Layer 3 of a small transformer language model trained on English Wikipedia (8 layers, counted from 0, width 64).
Take only the direct path to the model's output, skipping the later layers: a vector added to the residual stream pushes a token's score in proportion to its dot product with that token's output vector.

Output vectors of the tokens that the questions are about. A number n stands for n times 0.0045.
" M": -36 -43 -42 -19 -53 16 -98 157 107 8 42 -30 -127 -7 88 129 -55 -70 -63 25 -23 -4 85 5 -165 44 9 44 2 -140 -20 -66 102 82 58 -6 28 -44 68 34 -89 -53 11 11 -19 96 -114 159 -149 28 -31 -4 83 120 83 -4 22 -27 48 -110 -46 -68 105 -94
"son": 22 -58 173 78 48 -80 227 106 -211 -5 27 96 -17 -80 -39 -28 4 -144 166 -30 37 65 -131 -132 20 60 115 -99 -58 -88 -107 -31 -39 -104 -59 -151 -9 -82 -76 260 73 -84 162 -78 -128 16 -95 106 -80 81 12 -90 -104 -111 -67 98 -198 38 45 -41 295 -102 28 -52
"ru": -6 115 -45 -313 43 -3 -19 252 -120 10 -88 47 7 93 26 -59 -27 -43 115 -53 70 -24 108 69 68 16 93 -172 -75 -161 -107 -132 -13 22 -32 -96 -75 145 196 -118 45 -101 -63 6 174 7 135 115 132 -46 34 42 -43 -137 159 260 33 -14 31 29 212 -93 7 -42
" –": 41 -47 -124 260 -92 41 -51 18 104 10 137 -126 -30 -18 32 144 18 -114 110 108 37 120 -94 -19 -51 -180 -22 41 -228 -68 53 -3 57 -49 -104 116 -138 -68 -45 99 3 75 99 -15 149 32 220 123 -38 -77 18 -40 -137 -144 -7 -121 -52 -77 41 91 58 67 -246 -78
"spe": 134 128 96 -223 -25 -36 104 -59 -129 -18 -226 100 138 28 -17 -116 184 -129 189 -26 -7 -53 143 178 143 208 -11 -210 -77 8 -297 -33 -46 -94 -202 68 -75 52 -57 162 -185 -43 -58 28 -21 160 25 -128 25 -107 -122 41 180 -49 -210 -44 29 44 4 -26 174 93 -188 227
"ly": 99 77 110 -313 -101 47 106 21 -297 10 14 -109 -148 29 -117 -8 -13 232 -20 112 0 104 -161 70 163 -167 0 17 -278 4 -27 -169 -276 141 89 -40 -128 -140 8 -121 32 122 -44 -7 -79 23 -17 19 276 98 -161 52 -175 -11 -230 -106 4 -26 -7 -11 -33 -126 129 108
" vol": 39 205 106 -26 56 -61 -146 37 50 -11 -37 53 -71 -64 -94 -4 -10 86 -70 21 15 39 102 89 -18 39 -41 49 -104 -221 -52 6 16 11 5 -113 -15 -26 24 8 -18 15 55 48 18 -134 49 -58 -128 -75 -27 92 -22 15 7 7 63 -2 58 53 -99 0 -53 95
",": -56 7 -131 141 -109 -24 57 -51 184 19 16 -15 -11 -117 -8 160 -257 0 -21 222 -97 130 -101 -25 -86 -166 -24 -157 -179 -75 211 14 -128 256 -77 176 -94 -100 111 98 26 203 -121 -102 134 -128 62 27 -88 10 98 -79 15 -49 -37 -18 -74 -44 -26 -17 -98 -59 156 -76
" Nob": -28 165 -38 -127 113 -178 40 -22 -105 -13 65 -88 -96 65 78 17 130 -56 50 -33 22 -109 168 45 43 96 11 -14 -74 -60 -96 63 54 -172 -75 13 154 -88 -124 -36 -128 42 -109 24 65 40 52 38 120 -5 23 227 6 216 114 0 -52 -19 13 -47 -3 74 -91 -48
"\n": -254 -65 -21 187 31 -9 -110 84 103 12 114 6 -121 -186 199 161 84 -109 111 96 -73 -7 -37 -76 -91 -217 -247 -53 -43 107 114 173 193 -21 -110 92 -59 -28 20 -8 143 -140 -210 -149 37 -106 140 -56 -118 -225 -117 -56 0 -97 -114 -99 144 0 -20 -43 -116 -32 102 -140
"unte": 32 128 49 -260 -252 -126 -78 -10 202 -27 -59 148 161 155 5 -140 64 210 151 -167 178 -212 214 -14 41 188 213 20 39 125 -49 -111 -129 -44 -156 -4 -91 183 74 -26 -219 -260 65 56 4 138 45 27 -47 -116 -308 33 -208 -32 -14 106 -65 15 4 113 259 286 -25 275
"ris": -51 42 171 -146 115 -108 101 32 26 -8 -59 -11 -37 8 137 -185 -34 220 63 -82 124 132 89 61 29 -41 0 -199 71 52 -111 -91 10 -15 43 -3 -110 85 234 -134 114 -14 -64 6 122 -137 110 44 120 33 107 113 -63 -32 -135 182 -96 -122 -75 22 83 -17 94 222
"pat": -71 143 154 -256 -27 -182 95 -95 -113 -19 -56 21 204 3 40 -92 91 -21 234 0 63 60 193 165 19 -7 7 -202 25 44 -102 42 -22 192 -13 -51 78 -168 54 -178 -101 -63 -48 0 17 -115 201 145 67 50 53 71 128 4 -239 -15 67 114 189 -50 65 57 -185 200
"fo": 81 156 108 -74 63 61 107 142 101 -6 -144 79 13 -63 -181 -172 67 178 96 39 110 71 72 214 8 54 -27 5 -105 -3 -114 -95 -102 35 -182 -20 157 -105 -63 138 -140 13 -67 -17 28 145 148 -65 151 -52 -51 -28 -53 3 -102 129 -30 -51 74 -112 -69 -143 0 -85
"vi": -10 158 38 -299 -85 -64 34 154 -18 -14 137 228 168 118 -94 35 45 -6 27 -127 32 81 105 -87 44 -16 50 -102 -58 -122 -181 -76 46 31 -318 -67 -6 -120 56 -82 -111 -144 -12 -94 33 169 18 -16 -30 -39 -18 -102 31 -89 -71 32 32 152 90 -151 124 14 -14 87
" 27": 148 49 80 -98 -92 21 -103 127 43 -1 118 -77 -133 88 -171 -48 51 38 -19 -53 -12 45 -53 0 44 -29 -215 84 -32 36 43 120 82 -44 23 139 -109 61 127 221 108 5 122 31 15 66 -27 209 -23 -164 20 -79 38 -19 128 -86 114 57 -51 30 93 19 76 47
"raph": 471 221 68 -93 32 -225 228 -115 -101 -3 -118 -12 164 -94 17 5 269 365 167 50 153 -173 -166 -74 -67 -188 144 -55 227 -45 -34 14 -30 -118 222 5 -84 -159 -267 -40 -103 -263 -33 28 5 144 -11 86 156 236 50 -102 -149 19 284 90 -81 66 302 -161 253 152 -64 -63
"ngel": 22 134 61 94 67 -158 -8 89 -440 -13 -136 -89 172 -63 25 -202 31 76 379 -163 0 99 250 -94 100 175 -74 -141 42 82 -153 -61 144 -222 119 -164 -98 48 -179 -336 -88 -55 -81 79 107 49 -118 -164 87 38 198 101 63 18 182 -22 -388 86 58 66 153 91 -159 -72

Output weights of attention head 0. The head adds the sum of these rows, row i times number i of z. A number n stands for n times 0.00069.
o0: -107 -197 -176 160 -225 -112 -12 1 -196 -168 -49 -38 -36 -64 17 -129 -139 -79 78 -409 258 -11 -165 119 53 -193 -328 -30 -104 -35 70 173 59 -2 -26 -194 -234 399 -140 63 80 130 -119 -10 64 7 -66 211 117 10 128 -72 115 -216 -180 157 -18 -31 -302 -220 -108 -225 166 -79
o1: -118 76 -159 -358 -139 73 -206 -62 -200 4 -51 42 -156 -174 51 -12 -25 -108 43 141 -314 -225 1 -94 -10 135 -38 67 136 -203 -92 33 103 -210 171 117 -52 158 169 -52 -35 -90 -105 102 -122 -20 -86 -167 -47 221 233 215 -22 -251 79 -134 11 13 -168 27 167 2 97 80
o2: 190 191 69 35 118 103 -64 125 84 32 -21 -113 14 33 46 141 -145 58 1 3 -167 339 -149 -13 386 154 -93 139 -55 33 76 -227 -191 -26 197 -293 -66 78 124 83 370 202 38 58 84 -112 -237 82 49 -83 347 -138 -60 -102 182 -120 18 73 -160 38 -51 -63 -44 159
o3: 58 88 31 182 111 122 401 -26 -255 -174 29 105 -4 -36 -106 -148 -7 -171 86 -68 -116 122 42 -56 -40 -128 -78 -143 -65 26 -186 -85 -199 -141 1 -38 -22 -136 234 -366 191 -206 141 149 228 -218 33 -15 63 -9 -38 -108 -32 65 -14 -222 -141 -7 -2 -178 240 143 118 56
o4: 4 129 -154 48 -53 61 -31 -59 -97 2 303 -91 -158 243 -20 164 -18 31 -86 167 -242 -140 256 -173 99 -135 -33 -148 -67 163 131 137 -241 20 119 -74 -39 39 -249 38 150 -55 -34 -48 -164 -41 -80 388 203 189 63 -306 -119 84 41 -223 218 -93 274 -139 -42 -55 321 -228
o5: 151 135 -312 82 -25 97 -9 -75 65 -3 73 125 -38 -127 -188 302 -171 -97 -202 136 -2 21 -114 128 11 211 -32 42 -82 -124 -103 -71 271 407 129 77 121 96 99 -236 -150 57 54 -32 60 153 -22 -55 -33 182 37 -20 142 65 -20 -49 -118 -90 76 -129 210 49 -128 -141
o6: -5 79 -111 -56 354 63 -220 120 11 -1 112 -97 -199 -1 0 65 44 -140 -166 -50 284 121 -88 -139 28 47 130 122 143 183 143 25 -184 76 156 474 15 187 -16 -141 -122 23 -186 106 130 -196 -104 -68 145 -51 -53 313 -311 144 8 143 -252 -209 -37 16 -244 -251 61 52
o7: 157 176 -173 -4 250 72 -169 42 -216 -55 -65 78 -110 209 -389 18 -117 -198 49 -177 -34 10 9 -207 -117 -95 -38 151 101 -84 52 36 -48 -155 -36 144 -4 20 104 -31 -24 91 170 -265 -1 -111 278 234 -48 111 67 18 304 167 4 119 169 -191 -303 -60 281 -289 35 -153
o8: -91 19 -258 117 122 -6 -9 -31 -67 173 -305 -262 -179 3 -164 -99 -15 -99 109 272 -116 13 -176 167 67 47 -12 -113 23 80 -134 -169 -28 64 -40 60 -264 -170 62 97 139 57 23 21 92 30 27 25 55 173 -74 -120 98 -14 -47 298 -80 174 46 -64 30 78 296 19
o9: -16 257 -35 -38 -77 24 -8 156 -284 -57 -80 -112 -88 47 79 26 2 -5 -11 56 251 -198 39 49 -173 157 132 -57 -77 -354 235 43 134 156 -73 -229 -170 -289 -205 72 64 -112 87 13 283 -162 -65 -32 299 -142 -236 -47 3 -148 278 -24 -84 -314 -275 384 111 -156 110 -176
o10: -3 126 -55 -125 -222 2 58 30 52 -30 59 -78 192 82 -103 43 -32 164 -55 273 82 -77 -74 197 69 277 -107 -274 -236 -122 31 -68 -137 30 1 103 -53 167 -145 0 -2 76 -106 -22 190 122 69 69 -72 141 -82 150 -38 250 94 -97 189 228 -133 70 -34 127 42 -31
o11: 107 337 -48 74 -8 -52 141 -219 -108 147 216 -13 -50 7 -168 -189 181 102 -144 -19 -75 -22 125 159 260 72 52 43 -33 -102 -33 86 27 -307 -398 174 -45 35 -39 211 -14 313 288 93 132 68 -34 -216 -129 -316 -47 176 103 49 -47 85 89 -186 -66 -5 4 39 80 -111
o12: 165 -162 11 127 -101 -11 104 -41 24 83 106 55 165 192 32 -16 11 -10 -70 -117 -62 -265 -195 -200 198 338 -198 -115 249 110 -5 174 -50 -51 63 228 -158 -82 40 -11 72 -58 24 173 85 54 174 152 -4 5 -57 320 -272 -218 -31 96 -36 24 155 226 203 119 -37 86
o13: -202 92 -111 -72 -9 154 -100 223 152 -145 -98 50 112 238 -189 -80 -74 -13 -213 0 245 81 22 -200 -70 -121 226 29 64 162 -45 196 107 47 27 -203 -302 174 -111 -105 -107 199 463 92 152 64 95 -55 -343 -55 147 -158 -182 -188 -111 -14 254 130 218 215 217 -29 -76 59
o14: 53 -40 -78 73 31 -230 84 6 160 14 -80 -26 -34 18 -136 11 112 -95 -106 -231 198 -210 216 -144 94 189 23 280 139 -78 -50 -171 -172 -206 -78 -278 187 -228 -15 -104 -142 124 -271 8 4 93 -411 218 -272 150 -101 -222 57 125 34 -332 7 46 77 4 -11 -240 75 -38
o15: -71 -183 28 73 -310 59 -105 71 23 65 196 -50 -291 -39 11 -25 -207 -354 333 236 82 -132 65 16 2 -33 -89 275 22 88 345 -139 -267 -16 -88 24 13 97 134 19 -52 -164 198 -3 9 331 80 -183 -229 72 194 57 6 183 138 -191 -172 152 -184 9 208 261 -81 -263
o16: -99 217 -232 -86 40 -16 44 -65 96 -18 217 -14 -126 -70 -22 -23 57 58 -88 35 55 150 -416 23 -92 85 -30 -29 -229 -271 -102 121 -86 -253 173 -252 97 52 199 222 -89 -3 -361 396 -88 22 306 -77 -316 31 -153 -230 -78 -62 -72 -93 78 -147 -12 -135 -20 194 -59 -131
o17: 143 141 280 132 139 86 6 221 -234 92 -176 -197 -90 130 215 -29 -143 -114 -269 -182 14 -3 -309 5 -220 -81 -15 -176 175 28 36 -343 -195 -202 -47 -105 -1 -28 116 163 -320 -139 -69 155 -116 236 -30 11 101 67 25 188 89 -74 190 -2 51 177 40 -242 -14 190 132 -245
o18: -98 -57 -44 295 121 45 73 423 32 -107 28 110 33 111 106 -177 -65 -147 128 -25 -77 -175 -179 -222 81 106 216 -176 52 -144 110 -28 72 -197 -42 218 170 97 -272 34 -166 131 -134 -54 -134 135 91 33 -15 -124 308 -373 21 -13 -12 185 70 311 173 -79 70 -168 246 261
o19: 242 -23 6 91 132 -62 120 69 89 13 159 -140 -217 -172 -291 -147 -6 104 19 -27 109 47 -203 35 59 -209 134 -5 -75 -62 325 2 65 -24 311 -192 -103 114 -71 -138 38 -95 198 -78 -175 -12 -17 -80 -39 108 12 -148 -105 172 4 79 -69 -19 -208 -71 -86 273 60 251
o20: -130 46 -17 138 -113 -85 167 -212 -148 -7 -32 18 137 49 -96 -88 -49 -36 78 -245 -66 90 -402 125 -88 -94 208 -13 280 -141 90 70 19 -135 -130 -17 -121 80 195 -29 88 -33 -97 -358 116 -113 -341 128 -237 76 -69 94 -23 117 -156 -239 17 -66 321 252 -53 2 -295 -79
o21: 30 -73 -34 -191 -5 121 78 -144 1 -7 121 115 -7 -36 -86 -155 59 -66 33 5 -61 21 -101 -208 83 14 -14 -81 -116 185 122 77 149 -136 -13 106 -6 -158 165 5 -201 -79 20 -27 10 -38 -134 215 -134 -70 -178 -152 108 -187 -28 186 -124 28 -355 -80 16 62 97 89
o22: -175 165 -57 14 -17 0 -266 -81 -59 -27 180 236 -138 16 -105 100 -49 -16 -126 61 66 -79 57 87 42 117 60 -34 -180 125 40 116 -97 146 -275 -151 -72 168 110 -117 228 -254 22 -7 -151 -152 -25 8 -16 102 -85 -73 -239 -43 -175 150 168 137 65 -220 -62 -26 -121 43
o23: 57 0 11 77 -165 137 -57 325 -40 -118 -208 290 66 46 -172 -87 160 19 2 106 2 -2 107 345 -94 263 29 100 16 7 -276 147 111 -149 98 276 119 -125 211 268 289 -94 -30 -38 -74 80 -138 233 -122 -142 -89 -203 -44 -15 87 -20 47 260 -264 -150 -5 -9 -88 -70
o24: -230 316 156 -61 -105 391 -229 59 299 -33 180 130 88 -98 -117 -178 48 -93 157 -188 80 -5 -50 87 326 -97 -81 -243 217 -16 126 173 -64 83 176 -12 178 -250 31 -113 -85 79 124 -155 175 -30 -195 50 2 24 61 207 248 16 -225 0 63 -176 74 136 -229 188 296 -236
o25: -37 -261 -76 226 68 -12 -64 86 315 49 -100 40 9 31 239 -85 -78 75 -25 364 -44 254 187 69 67 -238 70 -31 212 -295 5 24 -5 -144 -2 -43 -149 13 272 30 27 -126 83 139 -84 -183 -330 144 -153 134 50 5 -132 134 -195 187 -97 -108 -32 182 -47 -8 111 -281
o26: 288 -139 83 14 -128 102 -152 -36 27 14 -141 25 -85 -99 -250 36 147 -13 129 166 51 -39 -198 -72 -174 -68 2 77 112 -96 219 20 -128 208 -148 14 186 -102 -273 178 90 -94 176 -13 -108 150 -91 -176 125 254 -90 -118 -58 -243 -99 -107 -80 89 -16 -26 -172 4 81 117
o27: -154 158 -85 47 28 67 -30 18 86 -51 289 64 -98 -27 35 168 154 -313 20 34 -25 172 -56 -201 34 84 -32 54 -74 -344 -248 22 67 -98 -152 -125 244 137 16 33 -51 35 133 -47 195 -37 -167 44 19 -103 -213 140 -169 -96 258 284 -28 369 -11 -44 82 -122 -28 54
o28: 98 236 254 109 -77 -85 29 229 324 -46 -13 -91 -151 -36 -200 -235 14 -126 -121 66 163 -45 284 -150 -77 174 -367 -158 -32 -61 -39 -301 128 -97 -254 5 -155 -86 110 -236 110 110 -67 -77 38 -29 -85 -62 91 75 -70 134 135 -328 -207 142 -320 -68 150 -76 -187 98 -213 165
o29: 80 -152 -6 109 160 49 -121 -214 62 -103 51 -1 104 -27 104 53 -123 12 -97 -214 75 53 -25 82 77 68 -57 -57 90 -182 -10 13 94 199 2 36 18 -88 124 -172 -9 -233 -32 160 -2 -32 -72 181 -15 -12 9 -57 65 120 -19 53 197 129 -140 48 104 -50 78 169
o30: -104 19 -53 229 -14 22 88 83 -106 67 -20 192 -101 -115 9 -198 -173 -175 -93 -34 10 -158 122 107 40 257 141 84 -21 -77 103 -112 -10 -123 -37 39 58 -42 -234 42 -80 -3 -21 -58 -144 -116 32 -104 168 -5 85 -19 -83 17 105 189 121 -115 -74 58 -87 93 -211 -22
o31: -207 101 -72 243 3 -165 -130 102 173 73 -43 -238 -107 191 -1 -51 123 -154 23 113 -146 -41 -143 -21 -96 140 2 188 79 129 -93 41 174 -82 346 -163 -76 -59 -84 -61 -5 -108 46 -111 67 -45 41 9 20 59 -220 -22 179 111 298 -56 254 8 -13 -22 -82 295 -59 236

Each question shows a token from some text and the vector z that the head gathered there. A number n stands for n times 0.0086.

" (": 115 -119 181 -170 120 -68 -203 34 64 -62 -129 11 146 43 -143 -66 71 119 -16 -60 -72 90 146 -59 96 99 -45 107 132 -101 -101 -4
Pushed up most: " 27"

"May": 34 -69 -111 22 72 -123 -79 -75 -50 47 19 -74 16 -116 -30 66 9 45 81 -23 -65 97 144 -72 70 -31 -68 96 2 -73 31 -14
Pushed up most: "\n"

"ion": -21 -62 51 132 -30 71 -106 -62 36 4 38 -25 76 -7 -23 -15 -3 86 -20 71 70 83 82 -86 54 -55 -95 102 -17 68 164 121
Pushed down most: "fo"

" European": 46 2 4 -5 -12 -49 -36 -103 67 5 -43 -51 0 2 -7 -31 -62 68 91 -46 10 85 32 -78 4 -112 -112 5 -4 -118 75 -50
Pushed up most: "ngel"

" a": -39 0 -3 35 18 -26 44 -44 102 12 5 -42 18 -15 34 -6 -8 61 2 -19 15 30 105 -45 6 -14 -75 -15 -18 -92 81 -41
Pushed up most: "ly"

" destroy": -220 8 -34 -25 -66 -83 30 31 94 116 62 108 157 29 28 -34 -6 -49 -46 -130 2 65 92 8 46 -107 -199 -3 6 -81 197 -1
Pushed down most: ","

" interest": -85 -7 24 48 52 66 7 -15 101 -36 -72 -122 193 -112 -1 -92 -11 35 -82 -114 -37 84 62 -34 -13 -58 -44 6 15 1 29 -14
Pushed up most: "pat"

"\n\n": 32 -27 16 0 19 -35 -68 -51 22 24 -4 -18 -11 -39 -11 -3 -28 13 81 1 -45 69 121 -28 59 -39 -84 30 38 -100 35 -46
Pushed up most: "vi"

" 2010": 143 -27 84 -10 108 51 36 -96 -17 -56 102 -37 78 -124 -77 -62 108 116 66 68 -164 61 28 -70 -160 -147 -31 77 -4 -98 88 -128
Which two tokens does it push up most, strongest first? "ly", "raph"

"97": 8 -225 -10 156 -10 -78 -163 33 162 137 -68 77 214 77 -32 146 136 119 42 -104 2 35 -35 -20 -100 96 17 131 50 -76 94 77
Which two tokens does it push up most, strongest first? "son", " –"

" May": -174 -21 -145 -93 142 125 11 51 125 -11 -40 -92 -242 -83 227 109 72 184 18 -139 -117 108 122 -8 36 281 -117 215 22 31 73 52
Pushed up most: " M"

" –": -20 -212 -63 106 55 -3 -245 -45 287 78 -95 103 280 124 -116 185 112 6 152 -140 -63 -46 -12 -9 -79 118 28 117 90 -79 141 249
Pushed up most: " –"

" to": -244 -49 -21 -63 -28 -48 86 65 81 146 28 151 101 -19 11 -25 9 -14 -74 -159 -8 43 182 4 68 -192 -149 -9 -37 -112 212 -62
Pushed up most: " Nob"

" 21": -95 -13 -147 -83 103 50 3 30 62 42 -81 -124 -193 -75 173 105 87 100 12 -110 -83 99 148 -18 42 222 -79 180 14 6 -3 44
Which two tokens does it push up most, strongest first? " M", "\n"

"o": -17 2 74 -26 -39 173 -13 37 92 255 -79 -72 100 8 18 -75 -114 -36 -36 0 30 95 -2 136 -244 196 -4 174 -19 36 199 20
Pushed down most: "pat"

" of": 1 -24 -178 -95 88 130 -93 20 103 -122 -120 -132 85 74 -51 -16 104 -97 -42 -64 -28 -3 80 -49 56 -93 -43 -130 42 -74 110 -4
Pushed down most: "ngel"

"k": 9 -23 29 10 -50 -55 21 2 65 8 -42 -36 0 -19 -9 -16 -33 -8 65 -11 -22 39 95 -5 22 -18 -123 -8 6 -78 -12 -41
Which three tokens does it push up most, strongest first? "ris", "ru", "ngel"

"anc": -65 -14 169 18 -115 1 -293 -74 -78 187 52 -83 -14 145 -64 58 76 21 -33 -13 -6 -81 -252 -141 -342 -10 173 118 -119 -112 21 48
Pushed up most: "raph"

" five": 85 79 -158 -2 75 -87 -130 26 29 -86 -133 -69 21 65 -173 77 -6 57 16 -4 -47 179 163 -4 -103 -74 23 -94 -83 -189 13 -40
Pushed down most: " vol"

" 13": -41 -14 178 60 14 119 -90 -81 274 -128 146 154 106 -333 -34 -17 21 127 -8 -54 -26 64 -90 -45 8 -70 -23 -16 -28 -20 23 3
Pushed down most: "unte"

" films": -55 -17 -17 45 19 -20 24 -60 117 -12 -15 -35 25 -28 29 -18 -30 54 2 -44 22 24 103 -60 36 -20 -84 -12 -23 -55 62 -43
Pushed up most: "pat"

" Bl": 11 -27 111 -53 30 -47 27 -25 126 -35 -43 4 87 -39 -17 -67 -42 -41 -63 -40 -92 102 89 -120 -2 -128 -181 -139 64 -85 149 113
Pushed up most: "ris"

"ly": -98 -8 42 45 125 68 36 79 126 28 191 -13 77 -184 -69 -171 -38 126 -75 -112 -96 22 -19 -58 -41 -264 -35 -46 -4 -234 -5 -198
Pushed up most: "ly"

"ov": -52 -269 5 137 58 -31 -208 -20 326 181 -114 189 238 216 -82 184 207 -1 101 -149 -7 -95 -61 0 -183 179 54 193 46 -212 14 127
Which two tokens does it push up most, strongest first? " –", "son"

" and": -15 -12 1 38 -3 -28 19 -54 88 20 -27 -50 0 -3 30 -3 -23 45 18 -49 -7 34 60 -57 26 -7 -97 -5 -27 -73 36 -31
Pushed down most: " 27"

",": 6 -39 29 77 -21 41 35 -3 106 27 -19 -43 39 77 0 7 10 -33 84 -65 -41 21 71 -28 68 -64 -67 99 -20 -45 -36 -52
Which three tokens does it push up most, strongest first? "ru", "vi", "son"

" with": 34 -9 -142 -24 55 -77 -90 -133 -1 86 -66 -88 116 -29 77 45 89 -85 -1 -71 -52 104 110 -56 -72 -32 -58 -49 19 -131 103 -70
Pushed up most: "unte"

"zed": 2 23 255 4 -36 49 25 -31 12 -101 -90 -204 60 -123 -298 -59 -44 34 -8 -41 -175 218 91 -14 -50 -67 -60 17 87 6 -52 -122
Pushed down most: " Nob"

" office": 14 -61 -55 10 50 -87 -79 -48 -16 44 -1 -29 -13 -71 -24 45 -14 48 82 -12 -47 88 131 -41 78 -37 -85 54 14 -101 27 -23
Which three tokens does it push up most, strongest first? "\n", "vi", "son"

"\n": 21 -97 -121 36 64 -150 -97 -82 -65 62 19 -70 3 -114 -41 94 -1 57 97 -19 -57 93 166 -67 99 -28 -73 115 0 -74 36 3
Pushed up most: "\n"

" August": -9 -224 -78 110 50 -12 -252 -47 296 98 -112 84 279 162 -122 197 132 -13 155 -143 -70 -52 -18 -20 -82 135 33 118 95 -97 139 266
Pushed up most: " –"

" national": -60 -14 -2 -39 30 113 -44 -64 81 -81 -32 -122 60 -5 -29 -113 21 -2 52 -66 -43 88 86 -42 51 -35 -111 12 -39 -52 122 -19
Which three tokens does it push up most, strongest first? "pat", "vi", "ru"

" popular": -33 3 4 63 -11 37 -58 59 110 65 31 33 123 12 -90 -101 0 32 11 33 -86 105 -53 -33 -3 -79 -22 -5 73 -196 153 -13
Pushed up most: "spe"

" Mid": 21 -146 36 -77 151 -68 -201 26 113 -77 -188 76 127 113 -161 -60 81 126 -76 -96 -79 142 125 -43 227 182 -88 30 170 -117 -72 54
Pushed up most: "\n"

"-": 16 -19 51 -80 65 -64 -39 -16 43 -12 -71 -21 140 -99 -61 -16 114 32 112 -24 5 11 114 -44 -101 -59 115 34 45 -72 15 -57
Which two tokens does it push up most, strongest first? "son", "raph"

" 2014": -54 -133 -92 55 94 13 -111 -19 131 45 7 -1 106 26 -15 157 112 120 114 -82 -89 38 39 -37 -119 85 -74 174 68 -104 124 59
Pushed up most: "son"

")": 115 -149 190 -159 121 -76 -238 9 50 -65 -138 14 152 36 -165 -71 82 142 -21 -61 -71 98 142 -51 102 96 -50 89 156 -105 -111 -17
Pushed up most: " 27"

"f": 247 126 78 74 96 -55 -246 -25 -144 157 -20 15 269 -250 15 -38 -16 -91 -33 -183 -124 92 -45 36 -61 -304 152 28 140 -105 24 -233
Pushed up most: "spe"

" l": -60 -121 -28 -40 38 -85 -60 -50 79 26 -58 60 63 66 -13 -72 93 87 -12 -9 -58 94 116 -81 47 42 -36 -18 85 -100 63 -59
Pushed up most: "fo"

"ia": -31 -39 -15 -31 -35 10 24 -3 -11 65 -25 23 49 -40 37 -29 14 72 43 -84 8 -16 49 35 27 -70 -37 22 47 -130 121 -129
Which three tokens does it push up most, strongest first? "fo", "spe", " Nob"